Layer 7 of a small transformer language model trained on English Wikipedia (14 layers, counted from 0, width 128).
A neuron's activation on a vector x is ReLU(weights . x), where the dot is the dot product.
The model reads these tokens: "oy" "s" " are" " first" " an" "g" "ry" "," " the" "n" " a" "m" "us" "ed" "." " The" "y" " dec" "ide" " to" " ac" "ce" "pt"

The vector x that enters this layer's MLP at each token. A number n stands for n times 0.09.
0 "oy": -3 -16 -38 -4 -14 3 43 49 -47 -12 -13 18 2 -34 8 -4 4 39 12 -10 8 7 -18 -1 -16 -2 -14 -2 -7 -6 0 7 1 -29 -29 -2 -11 19 7 12 63 2 8 2 1 -8 -11 20 -23 1 -13 20 14 -10 1 -2 -12 14 6 29 13 -14 -24 19 25 -12 2 2 10 8 1 -28 15 -5 -6 0 -2 -5 -14 28 0 -9 -17 -5 -1 1 16 -3 -5 7 18 -9 6 2 7 29 4 -3 5 -13 -4 -3 8 -8 11 2 0 -54 16 -13 -4 3 5 -5 -9 -6 7 -7 15 0 15 3 24 -6 -11 2 -44 17
1 "s": -9 -1 -37 -17 -7 -2 41 37 -16 0 9 -3 15 -1 0 -7 16 36 10 3 -5 -18 -6 -19 -18 -13 -2 0 15 3 7 3 -8 -27 -35 -4 -7 31 21 2 74 -18 11 1 -5 -16 -8 12 -3 -19 0 5 31 -7 -8 9 -4 17 14 12 18 -8 -19 14 31 4 8 0 15 0 -12 -27 6 -9 -15 12 -1 14 4 25 -2 -3 -22 15 1 -10 -1 -2 3 4 11 4 21 -3 4 11 11 -7 4 -4 -11 -12 -6 1 8 -2 -14 -45 27 -6 -2 2 22 -28 -5 -9 12 -9 24 -12 -22 9 31 -35 -23 1 -20 1
2 " are": 8 -7 -28 7 -19 2 20 27 -14 1 -15 -5 -5 4 12 0 11 41 22 6 1 18 2 -9 -25 -17 8 10 0 2 -9 12 -15 -10 -42 9 13 5 8 8 66 10 13 6 -30 -5 -24 -3 -21 1 -12 -4 -12 -17 -2 10 -3 13 15 14 14 -6 -13 18 34 -2 -30 -4 13 -7 22 -19 -4 -5 -21 13 -7 -9 -4 33 -10 15 -16 -10 5 1 3 2 -3 -12 13 3 -15 4 3 29 1 -8 5 -19 2 3 -10 23 -1 -10 -17 -6 2 -2 -8 16 -23 -20 -11 3 34 9 4 7 -8 -1 30 -32 -32 16 -22 -9
3 " first": 3 -7 -13 5 -6 -7 28 17 -54 -2 -34 -6 -17 -9 22 -5 -6 32 32 6 -10 -11 -8 -4 -4 2 -14 10 5 -11 9 8 -30 -3 -27 6 6 5 12 4 50 14 6 -6 -22 -3 -12 2 -23 2 -18 -23 -11 -6 2 8 7 7 20 14 -5 1 3 0 24 24 3 9 -9 -6 14 -27 -7 -10 -3 -1 13 15 -3 2 -6 -2 3 -4 8 -5 -14 -5 1 -5 17 -20 -10 17 -10 16 19 -12 8 8 17 5 -21 54 10 -9 -22 -30 29 -15 0 6 -18 -24 -17 -2 5 18 -2 1 1 -7 33 -28 -48 -12 -18 6
4 " an": 1 -12 -34 4 3 4 16 29 -28 -3 -8 -9 5 -30 29 -13 9 24 12 -5 3 14 -10 14 -8 14 -24 -7 -5 -3 -5 28 3 -25 -30 -16 10 3 25 14 45 1 -8 1 -2 3 -30 -12 -40 -22 -11 -13 15 -6 -3 8 17 31 1 11 27 10 0 -2 12 35 8 7 -12 -8 28 -16 11 -22 -1 13 18 -1 -11 15 -12 4 -11 -20 6 3 -4 -14 9 -6 30 9 -1 24 -6 20 7 -10 11 -16 17 14 -2 35 4 -5 -15 -16 8 -7 8 -4 -12 -3 -21 3 11 0 0 4 9 5 23 -13 -29 -12 -16 -4
5 "g": 0 -6 -22 5 -8 -1 0 8 -23 12 16 -4 16 -32 20 -8 19 5 39 -2 0 -22 7 6 -1 -3 -28 16 8 -15 -10 23 -3 -30 -11 -8 11 22 12 16 71 -11 8 2 -9 -26 8 16 -5 -7 -2 5 2 -15 -6 -11 -29 18 5 -2 17 -22 -8 -6 -3 1 1 8 -11 6 -18 -14 0 -2 17 -3 29 10 7 22 13 22 -10 -1 -12 -19 1 8 -6 1 7 -3 -3 23 -25 6 -17 -8 8 -15 4 7 15 28 -4 1 -7 -33 37 4 -26 -19 16 -2 -11 -6 -1 -1 29 4 11 11 -9 -35 -36 -8 -37 6
6 "ry": -5 -1 -39 -12 3 7 53 26 -33 -4 6 7 -12 -37 5 -6 -1 29 21 0 -15 -15 -13 -6 -6 -7 -23 6 -13 10 9 0 13 -32 -15 8 -9 16 10 5 40 6 -10 -1 -22 6 -17 35 -28 28 10 -4 17 -7 0 -3 -11 5 2 13 7 -7 -2 4 21 -12 -10 5 7 0 2 -8 7 4 -26 3 19 19 -10 23 5 -23 -5 9 -15 -25 8 10 3 12 12 -2 29 -6 5 23 12 5 0 13 -26 -21 -4 11 -1 4 5 -24 20 -12 -22 -14 24 -21 -23 1 -2 -13 9 11 14 -1 16 -19 -10 14 -15 1
7 ",": 0 7 -22 -2 -12 -5 22 23 -20 -6 -5 -2 -5 -18 7 -4 -6 40 36 -8 5 10 -1 0 22 -4 -4 3 13 -4 -29 8 -2 -17 -32 2 21 9 23 12 74 -15 7 13 -13 -15 -16 25 -30 -23 9 -13 16 -9 -4 22 -4 -4 1 14 8 -3 -4 4 17 -4 -19 -5 11 1 -2 -3 5 -19 -12 10 4 -1 -27 1 -8 8 -8 6 -6 -22 3 -10 3 -11 2 6 8 -10 -5 43 -4 3 23 -4 -2 -10 -12 24 -8 1 -1 -35 2 -9 -25 -10 8 -18 -19 1 13 15 -1 -6 -5 13 19 -22 -32 8 -10 -5
8 " the": 1 -2 -16 -2 -11 7 29 28 -20 5 1 -9 -9 -24 23 -6 10 64 21 -3 2 -11 3 8 -11 4 -11 -3 -11 -7 -6 28 -20 5 -28 2 6 9 16 8 88 -3 -6 1 10 6 -2 -1 -43 -1 -6 -14 1 -2 3 17 1 -4 -20 15 20 0 1 -10 0 14 -1 -6 -14 -9 13 -13 5 -4 5 6 14 6 4 29 -14 10 -10 -3 -9 10 14 -5 9 -13 18 -2 11 9 -1 45 -2 1 11 -20 8 15 -6 6 2 7 0 -27 30 -12 -7 16 2 -4 -22 -20 11 2 12 -4 11 8 21 -8 -30 12 -8 -14
9 "n": 2 16 -26 14 19 -13 12 30 -23 -2 -14 -14 -5 -9 23 -15 18 14 32 3 -14 -4 -23 -7 10 -15 -4 -3 -4 -1 3 25 5 -21 -22 0 0 8 6 18 94 -5 -12 9 -10 1 -1 17 -43 -5 -1 -6 -3 3 -10 -9 -13 30 15 16 8 4 -7 -15 23 -8 -10 26 -14 6 5 -40 -5 0 -4 -2 15 4 -5 4 -20 4 13 -2 -2 -9 -10 -10 31 -5 11 1 9 3 -30 -3 4 1 -5 4 3 -5 0 41 -7 0 0 -41 6 -6 -1 -16 1 -24 -4 -13 -2 2 13 19 0 2 -13 -36 -34 -21 -37 7
10 " a": 5 -13 -19 -8 8 14 20 22 -18 -11 -1 12 -5 -30 21 -5 19 36 23 -10 3 -18 -6 -7 0 -3 -15 6 -9 5 -7 24 18 6 -24 -5 -2 11 27 9 77 -25 2 -4 -9 -16 7 2 -21 -3 -7 -13 20 7 3 8 20 6 10 3 16 -9 3 -1 7 18 -16 2 -6 -2 24 -25 11 3 -9 9 24 17 -14 29 -5 10 -7 -6 2 13 -2 -6 -7 -15 28 -6 4 19 -4 26 11 0 17 -16 16 13 -3 35 -15 8 -32 -27 16 -11 6 6 -3 -7 -13 -17 7 15 8 6 -14 -2 1 -18 -26 2 -23 -14
11 "m": -2 8 -24 3 5 -5 13 19 -12 -7 -11 -10 -10 -15 23 -23 10 8 55 -7 2 -3 10 17 -2 -9 -10 14 -1 25 11 3 -14 -5 -45 -2 13 7 20 2 53 0 -30 17 -14 -11 -16 -5 -44 -20 3 -3 14 1 -21 0 -11 10 3 15 35 3 -21 5 2 6 -3 5 0 3 -15 -20 -1 24 -9 -11 25 -5 3 27 1 6 11 -13 -25 -17 0 19 -3 -12 -3 16 -20 5 -14 9 17 -11 -8 -6 -7 1 -14 21 0 0 -5 -24 18 -6 -42 -16 11 -8 -6 -10 14 -7 4 9 -6 -4 -15 -26 -29 -14 -17 3
12 "us": 6 -3 -43 26 18 9 27 45 -13 -8 17 -5 8 -32 23 3 6 26 29 -12 -17 -31 -8 10 -14 7 1 -23 -10 17 7 13 -1 -13 -3 -20 21 8 8 -2 61 11 -11 -2 -11 -1 -41 -1 -45 -20 11 -11 -2 20 -2 1 -1 24 9 11 9 -18 0 0 9 -15 -13 8 -9 3 -11 11 10 -2 -13 3 -7 6 -14 27 -2 19 6 18 13 1 1 4 2 14 17 -11 -2 11 0 13 -10 -9 -7 21 -9 6 11 4 -9 0 4 -6 21 1 0 -41 -2 -16 -10 -11 -2 3 12 13 16 -7 38 -42 -15 18 -10 7
13 "ed": -2 -5 -17 -6 -26 -2 23 38 -10 0 -6 -1 -11 -43 5 2 8 26 43 -5 0 1 4 -1 -10 -3 -24 -2 0 6 14 -3 7 6 -34 -5 10 26 21 5 62 11 -9 12 -5 -11 -15 -6 -43 6 6 -6 23 -17 9 5 -6 -15 11 1 29 -6 -13 7 24 -5 -16 13 -3 -9 -2 -5 15 -6 -23 -8 -4 6 -24 26 -9 3 -17 26 18 -2 7 -12 -6 4 5 -8 11 7 -29 17 9 -7 -14 24 2 -2 5 26 6 -11 4 -17 28 -9 -13 -1 -2 -22 -9 -16 -21 15 14 15 -3 -12 19 -59 -28 4 -20 6
14 ".": 4 -7 -10 18 -1 -10 3 36 -12 2 1 6 -8 -32 24 2 11 52 31 6 -2 8 -18 -8 -1 7 14 9 -10 -12 -3 10 14 -9 -25 -8 17 22 16 13 67 -19 13 32 -13 -18 -16 -1 -39 -27 -7 -1 6 2 -1 13 -5 -2 -11 9 4 -4 -18 13 21 4 -4 16 5 16 -1 -4 16 -1 -11 11 2 -8 2 10 -1 4 -2 -13 5 -4 19 -7 -1 -4 -16 14 6 0 -4 24 2 2 18 10 1 5 -1 36 4 -8 -1 -44 12 -10 -30 -6 8 -20 -17 6 24 11 0 7 10 10 29 -20 -29 -2 -14 -23
15 " The": -3 -3 -19 2 -5 4 21 27 -15 6 0 -5 -13 -22 24 -2 6 43 4 4 -5 -9 1 1 -7 4 -13 -8 -15 -6 -9 25 -24 4 -23 -2 4 3 12 6 74 3 -11 8 9 2 -15 -5 -48 -3 -18 -3 14 -13 2 12 3 -2 -13 9 12 -2 -3 -14 4 20 -3 -12 -17 -15 10 -16 9 1 8 9 13 4 -5 15 -14 3 -10 -13 -21 2 7 -8 10 -11 9 3 0 13 -4 47 5 -10 4 -30 12 21 3 17 -3 14 1 -27 36 -8 1 15 1 4 -21 -24 5 8 10 0 10 10 28 -8 -38 12 -21 -16
16 "y": 1 -3 -21 14 19 0 26 17 -6 8 -2 5 -4 12 22 0 12 20 18 2 0 0 4 -13 -7 -11 -18 8 -20 -17 0 7 1 -12 -42 13 -7 13 -1 6 87 -18 -6 2 -5 20 13 -2 -66 1 -6 -1 21 -2 -9 -5 -2 29 26 14 16 -18 -7 -28 6 -9 14 2 -2 9 2 -46 15 -9 -8 16 15 0 -18 10 2 -21 14 -2 -9 -13 0 -5 -20 -6 21 11 13 1 1 21 1 -1 -1 -12 2 -14 -22 10 -9 1 2 -42 3 -16 -7 -18 2 -16 -20 -18 5 4 9 13 15 10 9 -50 -11 -10 -38 13
17 " dec": 10 9 -17 -4 -9 -9 10 12 -29 -15 -4 -16 4 -11 18 -11 16 9 18 9 2 -7 12 -5 6 1 -14 4 -15 1 3 23 -13 -12 -46 -12 3 5 9 13 59 -19 2 -4 5 6 -16 6 -39 6 27 -6 -7 -8 -16 13 -13 4 -3 16 12 1 10 12 20 -7 -11 2 14 10 21 -5 -3 -3 -14 17 -12 2 -7 31 -13 2 -8 -10 -5 -6 -24 -22 -13 -1 12 11 10 11 -1 7 24 1 12 -19 33 11 6 75 -12 -8 11 -24 22 -9 -25 -1 7 4 -7 4 16 10 8 -14 8 6 38 -16 -27 15 -3 -20
18 "ide": 3 -12 -31 7 -40 10 20 30 -41 -15 -4 -7 10 -21 19 -3 -4 32 7 -4 -2 -22 -12 17 -23 2 -19 8 -17 14 10 -6 -12 -26 -9 8 5 17 23 1 46 -14 6 5 -15 -1 3 15 -20 1 -24 6 25 -13 -8 6 -22 3 6 3 2 10 4 14 28 3 -15 25 -3 -4 -3 -24 -11 -23 -17 25 1 3 -8 3 4 13 -23 21 -5 -24 9 2 -6 10 35 5 2 -1 13 23 -3 5 10 3 -7 8 2 14 -2 -2 -1 -17 -14 -15 4 3 0 -20 -6 -1 10 19 18 25 -4 -9 27 -26 -10 8 -40 6
19 " to": 11 2 -19 -11 -25 -12 30 16 -25 -4 3 4 -14 -36 21 -3 8 18 33 13 -18 -15 7 -4 -11 -7 -30 14 -14 -6 -3 -11 -2 -42 -5 -8 15 19 29 9 56 -11 -24 7 -2 22 -21 16 -30 -22 -13 6 14 -10 -17 -6 -3 10 -5 7 17 -3 -2 -11 5 5 -32 4 -7 0 10 -22 11 1 -18 11 -4 -7 -14 19 4 9 0 3 7 14 -1 -14 13 -17 11 8 18 16 1 26 10 5 14 -6 11 -8 -6 40 -8 -2 -17 -13 11 2 -8 7 2 -26 1 3 7 -1 2 -11 -8 -5 31 -30 -20 -4 -51 7
20 " ac": 8 -9 -28 11 -4 15 25 26 -47 -14 -3 -2 -17 -17 20 -11 11 53 16 0 6 -14 11 13 1 8 -6 -4 -6 15 13 40 10 -15 -25 0 28 -4 1 27 43 -10 5 -15 -18 -3 -11 14 -61 -4 8 1 11 -1 -2 4 5 24 2 -6 0 -7 3 -4 17 16 4 4 1 8 6 5 0 14 -15 17 8 5 -10 34 1 9 2 0 7 10 -10 -5 -27 -1 4 8 6 25 6 9 37 2 6 -8 9 -3 -2 51 13 13 -4 -13 -13 3 -15 -15 19 -11 3 -16 21 8 -5 -16 -5 -2 13 -22 -32 2 -5 -8
21 "ce": 13 -12 -26 -6 3 8 7 -5 -29 -22 -4 -12 -13 -3 24 1 -2 26 25 7 -8 -39 -10 8 -11 0 -14 37 -32 3 0 -2 -14 -15 -32 7 20 15 12 -13 44 -11 -13 -7 18 -23 -11 25 -8 -5 3 -3 16 7 -2 6 -16 7 -1 9 9 17 5 -13 7 -8 -29 1 -17 -11 14 -19 14 5 -32 15 7 1 -14 5 9 -2 5 11 -4 -13 -1 -21 -11 4 29 2 8 7 -21 17 -10 -10 2 -8 -5 -14 -14 0 0 7 1 -3 30 -23 -10 3 11 -14 -29 -9 26 7 18 13 -6 -1 29 -30 0 3 -19 -2
22 "pt": 15 2 -6 11 -5 -3 21 26 -16 -19 -10 15 6 -34 25 -3 -3 12 22 10 -21 -2 1 -11 -17 -14 -53 -5 -7 26 24 -5 -22 -26 0 -5 -1 20 28 3 53 -18 -16 7 6 5 -7 -1 -47 -2 4 16 -5 2 2 16 -14 30 -8 20 2 7 6 6 0 8 -14 8 -15 -7 -12 -18 -12 -7 -1 10 11 3 -9 0 -16 17 -10 -1 -9 -30 3 -10 -15 3 10 -4 7 4 -16 1 6 -5 -7 9 10 13 2 3 -13 -12 13 -16 21 11 -17 -8 -21 -2 -8 7 1 18 19 2 8 -3 38 -36 -30 -3 -42 3

Each question shows the input weights of one neuron of the MLP. A number n stands for n times 0.0048.

n77: -3 22 -15 -53 21 18 -15 19 5 -5 20 9 24 15 -12 18 -5 10 -41 5 23 -27 15 9 -22 -11 0 0 -7 -37 8 15 -9 37 -11 -28 -13 18 6 15 -33 3 2 12 8 -9 -19 38 3 9 -20 13 4 25 -8 -32 -30 -46 -13 -7 17 32 1 25 -23 -12 30 -3 19 -37 -41 -1 -38 -9 -8 -9 15 -27 21 19 31 -23 -11 -17 10 20 -3 28 -23 -9 -28 29 40 -40 8 28 9 18 17 -3 -13 -71 -17 -1 7 -25 -32 8 -1 -12 -11 25 7 6 13 6 -25 55 -13 0 -8 28 -16 -18 -33 21 -8 -6
It fires most on token 1 "s"

n438: 23 -27 5 26 -30 1 6 7 14 15 3 15 -9 2 -10 -3 12 -3 -35 -9 22 -2 16 43 5 -16 -14 -34 16 9 -17 30 24 -10 5 24 18 11 -24 -11 -20 35 18 17 0 28 23 11 -27 -2 -20 -4 6 -7 11 -5 25 24 30 20 -14 11 -4 -4 13 28 -40 13 6 -39 15 26 15 -15 -23 4 17 -8 17 -20 -9 -13 15 14 11 -7 -13 3 -25 -24 -22 26 12 26 28 -11 -3 -7 8 6 -21 -5 13 19 -7 28 -9 33 -22 -22 -11 9 -3 11 17 -30 15 5 2 -7 5 7 -9 2 60 -26 -19 -2
On which token does it fire most, and how strongly? 20 " ac", at about 1.5

n109: -30 16 31 -37 -6 -25 0 24 8 38 -30 3 -12 -22 -12 -24 -7 -13 -32 35 23 -19 6 17 19 13 -7 44 -12 30 15 44 -26 25 32 -2 27 41 -33 33 6 10 -16 4 1 -12 16 -16 17 25 -1 6 8 -7 -13 5 30 -26 -17 24 -32 48 -2 -18 -26 -11 14 7 -9 25 14 4 7 28 1 23 -15 13 -16 -15 35 -25 1 -33 -16 -21 14 10 -10 2 -6 7 -18 -8 33 24 -24 -12 18 15 -34 0 -15 -5 -2 28 11 34 -12 -21 -1 10 9 -10 -21 -6 9 21 -25 4 6 1 -5 1 10 33 -5 -13
On which token does it fire most, and how strongly? 15 " The", at about 0.15

n144: -12 17 -4 11 -16 -7 9 -2 -9 10 -8 20 -5 -19 -6 -27 -10 9 -18 6 -6 -19 17 -21 20 -14 -16 -8 11 18 25 23 2 16 49 29 10 22 28 -23 -34 15 -7 17 -20 11 -30 -34 40 8 -26 -10 5 24 -18 -13 -13 -17 -22 37 37 -10 21 -16 -38 35 -3 23 -36 9 -9 -27 -6 5 1 -9 31 2 10 -35 3 2 34 -20 5 5 -15 -16 53 2 8 27 0 22 22 -32 22 -17 -8 4 -13 -38 -11 -21 4 -25 0 -9 -25 35 27 -9 -15 23 6 14 8 -10 48 -6 -6 43 24 -13 -14 1 24 13
It fires most on token 22 "pt"

n95: 47 12 -24 2 27 9 -31 -5 -8 -43 19 -31 -27 29 2 32 -1 7 23 -6 4 -15 -8 -7 16 28 30 13 -8 -12 25 -16 -1 12 4 7 14 -18 13 9 -28 -2 3 1 -13 16 32 -48 39 -28 27 -4 27 29 19 49 0 31 -32 16 28 -10 35 -15 -12 -41 3 -34 -34 -7 -4 2 39 -14 8 -7 5 11 13 -22 -4 4 0 19 -8 3 0 11 24 43 5 51 -17 15 74 -21 -3 27 30 -10 -9 -15 -11 -37 -10 26 33 -18 13 20 10 -38 1 12 10 8 7 1 3 34 -46 -17 12 -22 -9 10 -22 -5
On which token does it fire most, and how strongly? 21 "ce", at about 1.4

n453: -16 -7 -53 4 -3 12 6 13 -4 -6 -1 3 -7 4 -1 6 6 9 2 -2 24 -6 27 -1 -2 -47 -13 -17 -8 -23 23 15 -6 28 -3 -24 -2 -6 -7 -6 -18 -25 -4 44 26 -10 -1 -44 -14 32 -1 9 6 -28 38 18 -24 -22 3 15 -12 12 13 19 -21 -22 56 0 11 32 39 7 -6 14 21 -11 -27 38 11 6 26 10 18 9 -37 26 11 -4 17 -35 -22 -23 -11 -14 -6 -10 -11 -18 25 -1 -35 3 37 -28 -19 22 15 -10 -20 61 18 13 -7 3 -33 -26 -10 0 -21 13 10 -22 -1 -15 21 -43 -44 -10
On which token does it fire most, and how strongly? 0 "oy", at about 1.1

n78: -32 -20 31 22 13 24 -6 13 9 1 -2 -42 -2 -6 -6 -20 1 4 -9 9 -47 -8 -2 4 8 -3 53 -2 10 -20 4 -19 31 -3 -26 -4 -15 -9 13 -14 -21 -21 -6 23 -3 -6 4 24 -10 -10 -16 -6 -12 -24 -33 1 -3 39 4 -18 -12 64 -10 -35 13 -4 14 9 15 -7 12 -10 -16 3 -10 -13 -34 -6 1 -4 -6 -20 -8 4 33 -25 8 11 -6 -19 -44 21 -16 21 -31 -22 26 5 -1 -3 -3 7 28 -19 1 62 -34 -1 -11 11 8 6 2 7 -6 26 -4 -6 -11 -6 10 32 -6 -21 21 2 -17 6
It fires most on token 9 "n"

n436: 29 -5 4 5 -9 7 -18 0 34 -45 -17 -8 17 -1 12 37 -13 36 10 30 22 -3 12 -15 19 -36 11 -11 23 0 15 14 20 14 14 -9 4 25 -18 -5 -11 -12 2 7 25 7 -2 10 -13 8 29 -8 18 25 -13 -21 -13 21 2 14 9 -4 -8 -39 -1 2 -39 -58 -1 -20 13 42 -17 -8 6 -14 26 15 -5 -27 26 14 0 -44 45 -28 25 -16 25 -31 38 4 -11 -10 11 -8 -15 -10 -11 8 14 -4 -18 -15 -18 -14 -6 -21 -18 25 5 25 13 -1 0 11 -18 -24 26 -4 12 -7 9 6 6 13 7 15
Its three highest activations, in order, are on tokens 22 "pt", 21 "ce", 7 ","

n29: 5 4 0 -7 -9 -57 6 -31 -3 -28 39 -41 -1 -24 13 -25 10 4 21 14 28 53 -8 -50 40 -49 -25 0 10 -23 9 -24 14 12 18 33 -10 25 18 17 -3 -8 -10 -1 -16 28 2 -37 -5 3 -16 22 30 21 -6 -24 -3 -50 -14 -20 21 -15 22 13 -13 6 20 10 -39 4 -22 22 7 9 30 -29 -30 -46 29 2 42 -1 35 -3 34 8 7 -16 21 -21 -2 16 22 4 22 29 5 -8 36 0 -10 -20 19 27 -59 -47 9 35 -40 -12 6 13 27 8 -1 40 -9 26 46 29 8 -12 -17 3 9 -19 11 14
Its two highest activations, in order, are on tokens 19 " to", 14 "."

n231: -24 15 -42 3 -21 -22 28 -21 6 21 3 -14 0 -14 -13 13 -53 1 -13 4 -31 26 13 -36 -1 12 -14 7 3 2 42 -14 19 17 -11 5 -1 24 -1 26 -16 -14 -39 4 13 -1 20 17 13 18 24 59 -21 -17 -12 30 -17 -3 -23 24 1 30 16 10 -39 -8 -27 -2 18 -19 20 12 -3 -3 32 4 4 -27 33 -19 -5 14 -18 -35 -20 6 3 18 -26 7 -27 7 -8 9 12 -32 -8 21 -20 -32 4 27 14 -10 -14 -13 8 -13 -8 -2 42 10 17 43 6 48 -3 -1 -6 27 28 -10 21 0 -23 -22 9 -32
On which token does it fire most, and how strongly? 22 "pt", at about 1.9

n139: 19 18 35 -11 2 -9 -31 -3 -4 2 10 15 -5 10 14 -6 -9 13 -24 -23 37 -8 1 24 -33 49 22 7 -25 -6 28 -13 39 13 4 41 -12 3 -11 11 -10 6 -11 22 5 5 -10 -14 13 17 23 -13 -5 -2 2 13 20 -22 16 19 -14 36 -23 19 7 -1 -4 31 19 -14 6 -39 12 -18 14 -2 -3 20 4 -28 7 -6 -8 -13 1 -15 11 2 -16 0 25 26 4 3 -16 37 15 -5 -35 9 2 -14 9 -6 -43 11 -17 27 -33 -34 -25 -6 12 7 17 19 3 -26 8 12 -30 -7 -10 15 -17 -7 -4 4
It fires most on token 18 "ide"

n167: -17 25 2 -30 10 -41 -19 -15 -1 16 -8 -36 -9 -3 -27 -11 -12 -28 -5 20 -8 -23 24 -35 16 -2 -20 -11 3 -67 -17 8 -36 -17 5 42 -16 -2 16 3 16 29 5 1 4 13 -12 6 -13 16 23 3 18 -27 -13 -26 -9 -38 31 -8 13 33 -43 -5 -46 -29 -13 -20 -15 7 13 28 11 -22 -7 9 -6 0 34 13 9 -7 7 -13 1 4 5 -23 6 -31 -8 -8 10 1 42 12 8 22 16 -26 7 -23 26 -3 2 31 -1 35 0 3 33 1 17 -24 -13 -1 1 12 15 -3 1 2 -13 23 4 5 -9 -26
Its three highest activations, in order, are on tokens 19 " to", 15 " The", 17 " dec"

n87: 17 -11 -2 -39 13 -11 2 -12 -12 -25 17 -13 32 26 -47 19 16 -18 -8 16 -7 -2 9 -9 23 16 -4 -17 1 6 -46 17 34 -3 5 -31 -2 -43 -11 -38 7 -37 -17 -20 -29 24 -18 -2 7 12 29 -28 -17 -3 7 10 21 -12 -14 -55 -11 44 -25 -3 4 -9 2 5 -3 13 -7 42 -13 9 5 -6 -35 -4 -11 4 26 -25 -16 -2 -6 9 -3 6 28 46 11 -14 -9 -12 -39 -17 1 11 4 6 16 -21 1 -16 -17 36 -14 10 10 14 11 -45 23 -27 32 -27 -29 -16 -10 2 11 -4 3 -24 -17 -6 -37 -21
It fires most on token 12 "us"

n508: -23 15 4 -21 -28 -15 -18 -8 22 -24 -22 -12 9 9 -32 2 28 16 -39 6 17 15 -10 30 2 -4 -13 38 -6 -1 -16 -24 25 -18 -36 -26 -12 6 40 15 -7 21 38 -43 18 -5 -10 11 31 7 -44 30 -35 23 1 -12 19 3 -14 -12 -21 1 19 8 32 -1 1 2 15 11 -20 10 -1 17 12 -6 -7 27 4 -14 35 13 25 -11 38 30 -18 49 -11 11 2 4 -17 -14 21 18 2 -10 -18 15 14 9 -29 8 1 -10 -31 -1 8 -10 -2 3 22 -34 10 -17 17 1 -40 26 6 -19 -13 -19 -15 -23 9 2
It fires most on token 3 " first"

n366: 37 12 -4 0 16 13 5 -7 5 -18 -26 -11 -51 8 3 -36 -13 14 -2 14 -9 24 2 -4 9 7 1 3 -13 -30 18 -8 -8 14 2 -24 -16 -31 -1 11 -15 38 12 12 28 44 15 21 -9 -18 24 -22 -19 25 -32 8 8 2 7 0 40 -31 -7 2 2 -3 16 6 4 -11 3 21 -24 5 2 -10 13 -1 6 10 -11 11 5 5 -24 19 -4 -2 -6 7 -43 5 39 -15 8 15 -9 13 24 29 1 -28 -9 35 -3 -10 -7 37 -9 7 -16 -11 0 -18 1 31 4 7 37 15 14 14 -20 9 6 -14 9 -13
Its three highest activations, in order, are on tokens 17 " dec", 20 " ac", 11 "m"

n158: -15 20 19 17 4 -2 16 -8 -12 -10 -1 -5 -15 8 -30 -12 -6 0 -7 1 -23 3 -16 16 -23 11 -2 15 9 -57 -32 1 12 -17 0 -4 -7 -19 21 5 -12 0 41 32 1 4 -3 -65 29 -3 -8 4 13 -20 -1 -59 -9 9 -2 -27 11 17 -1 13 35 -17 17 -9 19 -8 22 -2 42 5 4 -4 -4 27 -8 -27 28 23 -9 -5 17 -22 -16 6 -22 -4 -5 45 8 -23 9 -3 11 10 -9 9 -16 -1 47 -14 -12 -8 0 -23 -9 -15 14 39 -27 -26 -35 20 -20 3 36 -42 29 -8 -9 -25 20 -1 4 15
Its two highest activations, in order, are on tokens 1 "s", 0 "oy"

n90: 6 -17 -23 -7 2 -16 -6 14 -12 -23 36 26 -10 3 -5 5 -2 19 13 46 29 13 0 -41 10 9 1 -3 12 15 -16 -20 -1 10 23 -3 -16 1 11 -6 -9 24 -2 5 11 -4 -10 -22 11 25 12 14 -6 14 2 0 10 -1 4 7 3 15 42 -3 10 -13 39 10 -19 -22 -58 -16 -9 27 -12 17 6 17 -24 -9 -10 -17 22 2 -1 33 12 -12 36 13 -26 -8 42 -1 54 4 0 -11 13 5 -6 -7 21 -2 9 2 -8 -36 9 -18 -25 13 9 -14 32 -3 14 -11 16 -3 29 -41 -30 -3 35 -20 38 -32
It fires most on token 6 "ry"

n400: -22 10 -11 9 -1 -6 -11 -19 -12 -22 10 9 2 4 -15 -25 -16 2 -2 -25 13 -3 -4 37 5 -11 -12 -24 -18 2 -17 31 18 -3 -9 -9 -19 4 34 -27 -36 16 12 -2 32 31 19 5 35 -5 -27 -8 -12 1 27 -21 10 1 -33 -7 -18 46 34 -42 -2 18 -1 -13 -6 -1 31 -2 12 22 -31 -31 -11 -21 -21 3 -2 -24 16 23 -14 -7 12 -9 -40 0 35 -16 4 25 9 6 -48 46 3 33 26 -11 -24 -7 1 -36 21 27 -11 24 13 -18 9 26 -2 25 -1 -13 5 -1 -19 20 7 2 -5 9 -45 -32
It fires most on token 21 "ce"

n293: 8 -3 -9 -17 -29 -51 -2 14 17 37 -13 -9 -3 6 -21 15 -26 7 -37 -23 16 6 0 4 -8 -5 17 24 6 -5 -61 -50 -24 -8 14 5 -67 16 23 26 -21 -7 15 -21 1 -12 -8 33 2 -24 -12 24 -22 17 -40 35 -10 -9 17 8 2 36 -15 -6 5 30 -5 27 16 -2 -41 3 49 6 4 -1 19 -18 -10 -8 -15 -4 7 -1 38 -23 -3 6 30 -22 -14 3 5 -18 5 15 -50 34 -16 58 -18 0 0 -13 -4 5 24 32 17 -19 -6 14 -8 -18 -38 -21 20 7 21 5 -10 9 -26 -9 -18 -5 -4 15
It fires most on token 7 ","

n250: -27 22 1 24 -27 -18 -34 1 23 -11 -6 4 -6 -7 5 2 2 -22 22 17 12 3 -10 -34 9 -26 -3 -2 16 -17 -4 7 1 15 31 -9 -30 -21 23 13 -28 -11 17 20 40 -21 -2 11 10 5 -5 -10 20 -9 20 -17 13 2 -21 1 -32 -12 -22 -3 5 19 -18 13 21 12 8 10 19 1 -11 38 -8 5 -7 5 0 9 5 -19 14 0 7 23 -7 11 -14 -13 18 4 23 -25 -2 -9 -6 19 3 -7 9 15 17 12 3 -27 -10 -19 28 1 31 -20 -28 9 16 -11 -1 -21 44 -4 6 -17 -3 -9 3 -31
On which token does it fire most, and how strongly? 14 ".", at about 1.4

n446: 12 44 -11 -34 34 8 -22 -3 13 -10 32 -1 25 16 -3 10 7 -4 11 11 -5 -5 -40 -6 4 4 21 -17 27 16 -4 35 -9 -8 15 22 -9 -15 17 -7 -16 12 -3 -11 -9 8 33 3 -1 25 8 0 -9 -7 27 -18 -1 24 -1 40 9 -14 2 20 -6 21 -17 26 20 -8 -15 23 -12 -20 28 25 1 17 22 3 -45 33 25 -34 38 -3 -37 -7 6 -26 -12 -6 29 16 3 -22 -3 -3 -6 0 13 7 -29 16 -4 -14 18 18 -6 12 -21 -24 11 -34 25 -9 4 -23 3 13 -15 10 2 27 25 11 1 10
It fires most on token 9 "n"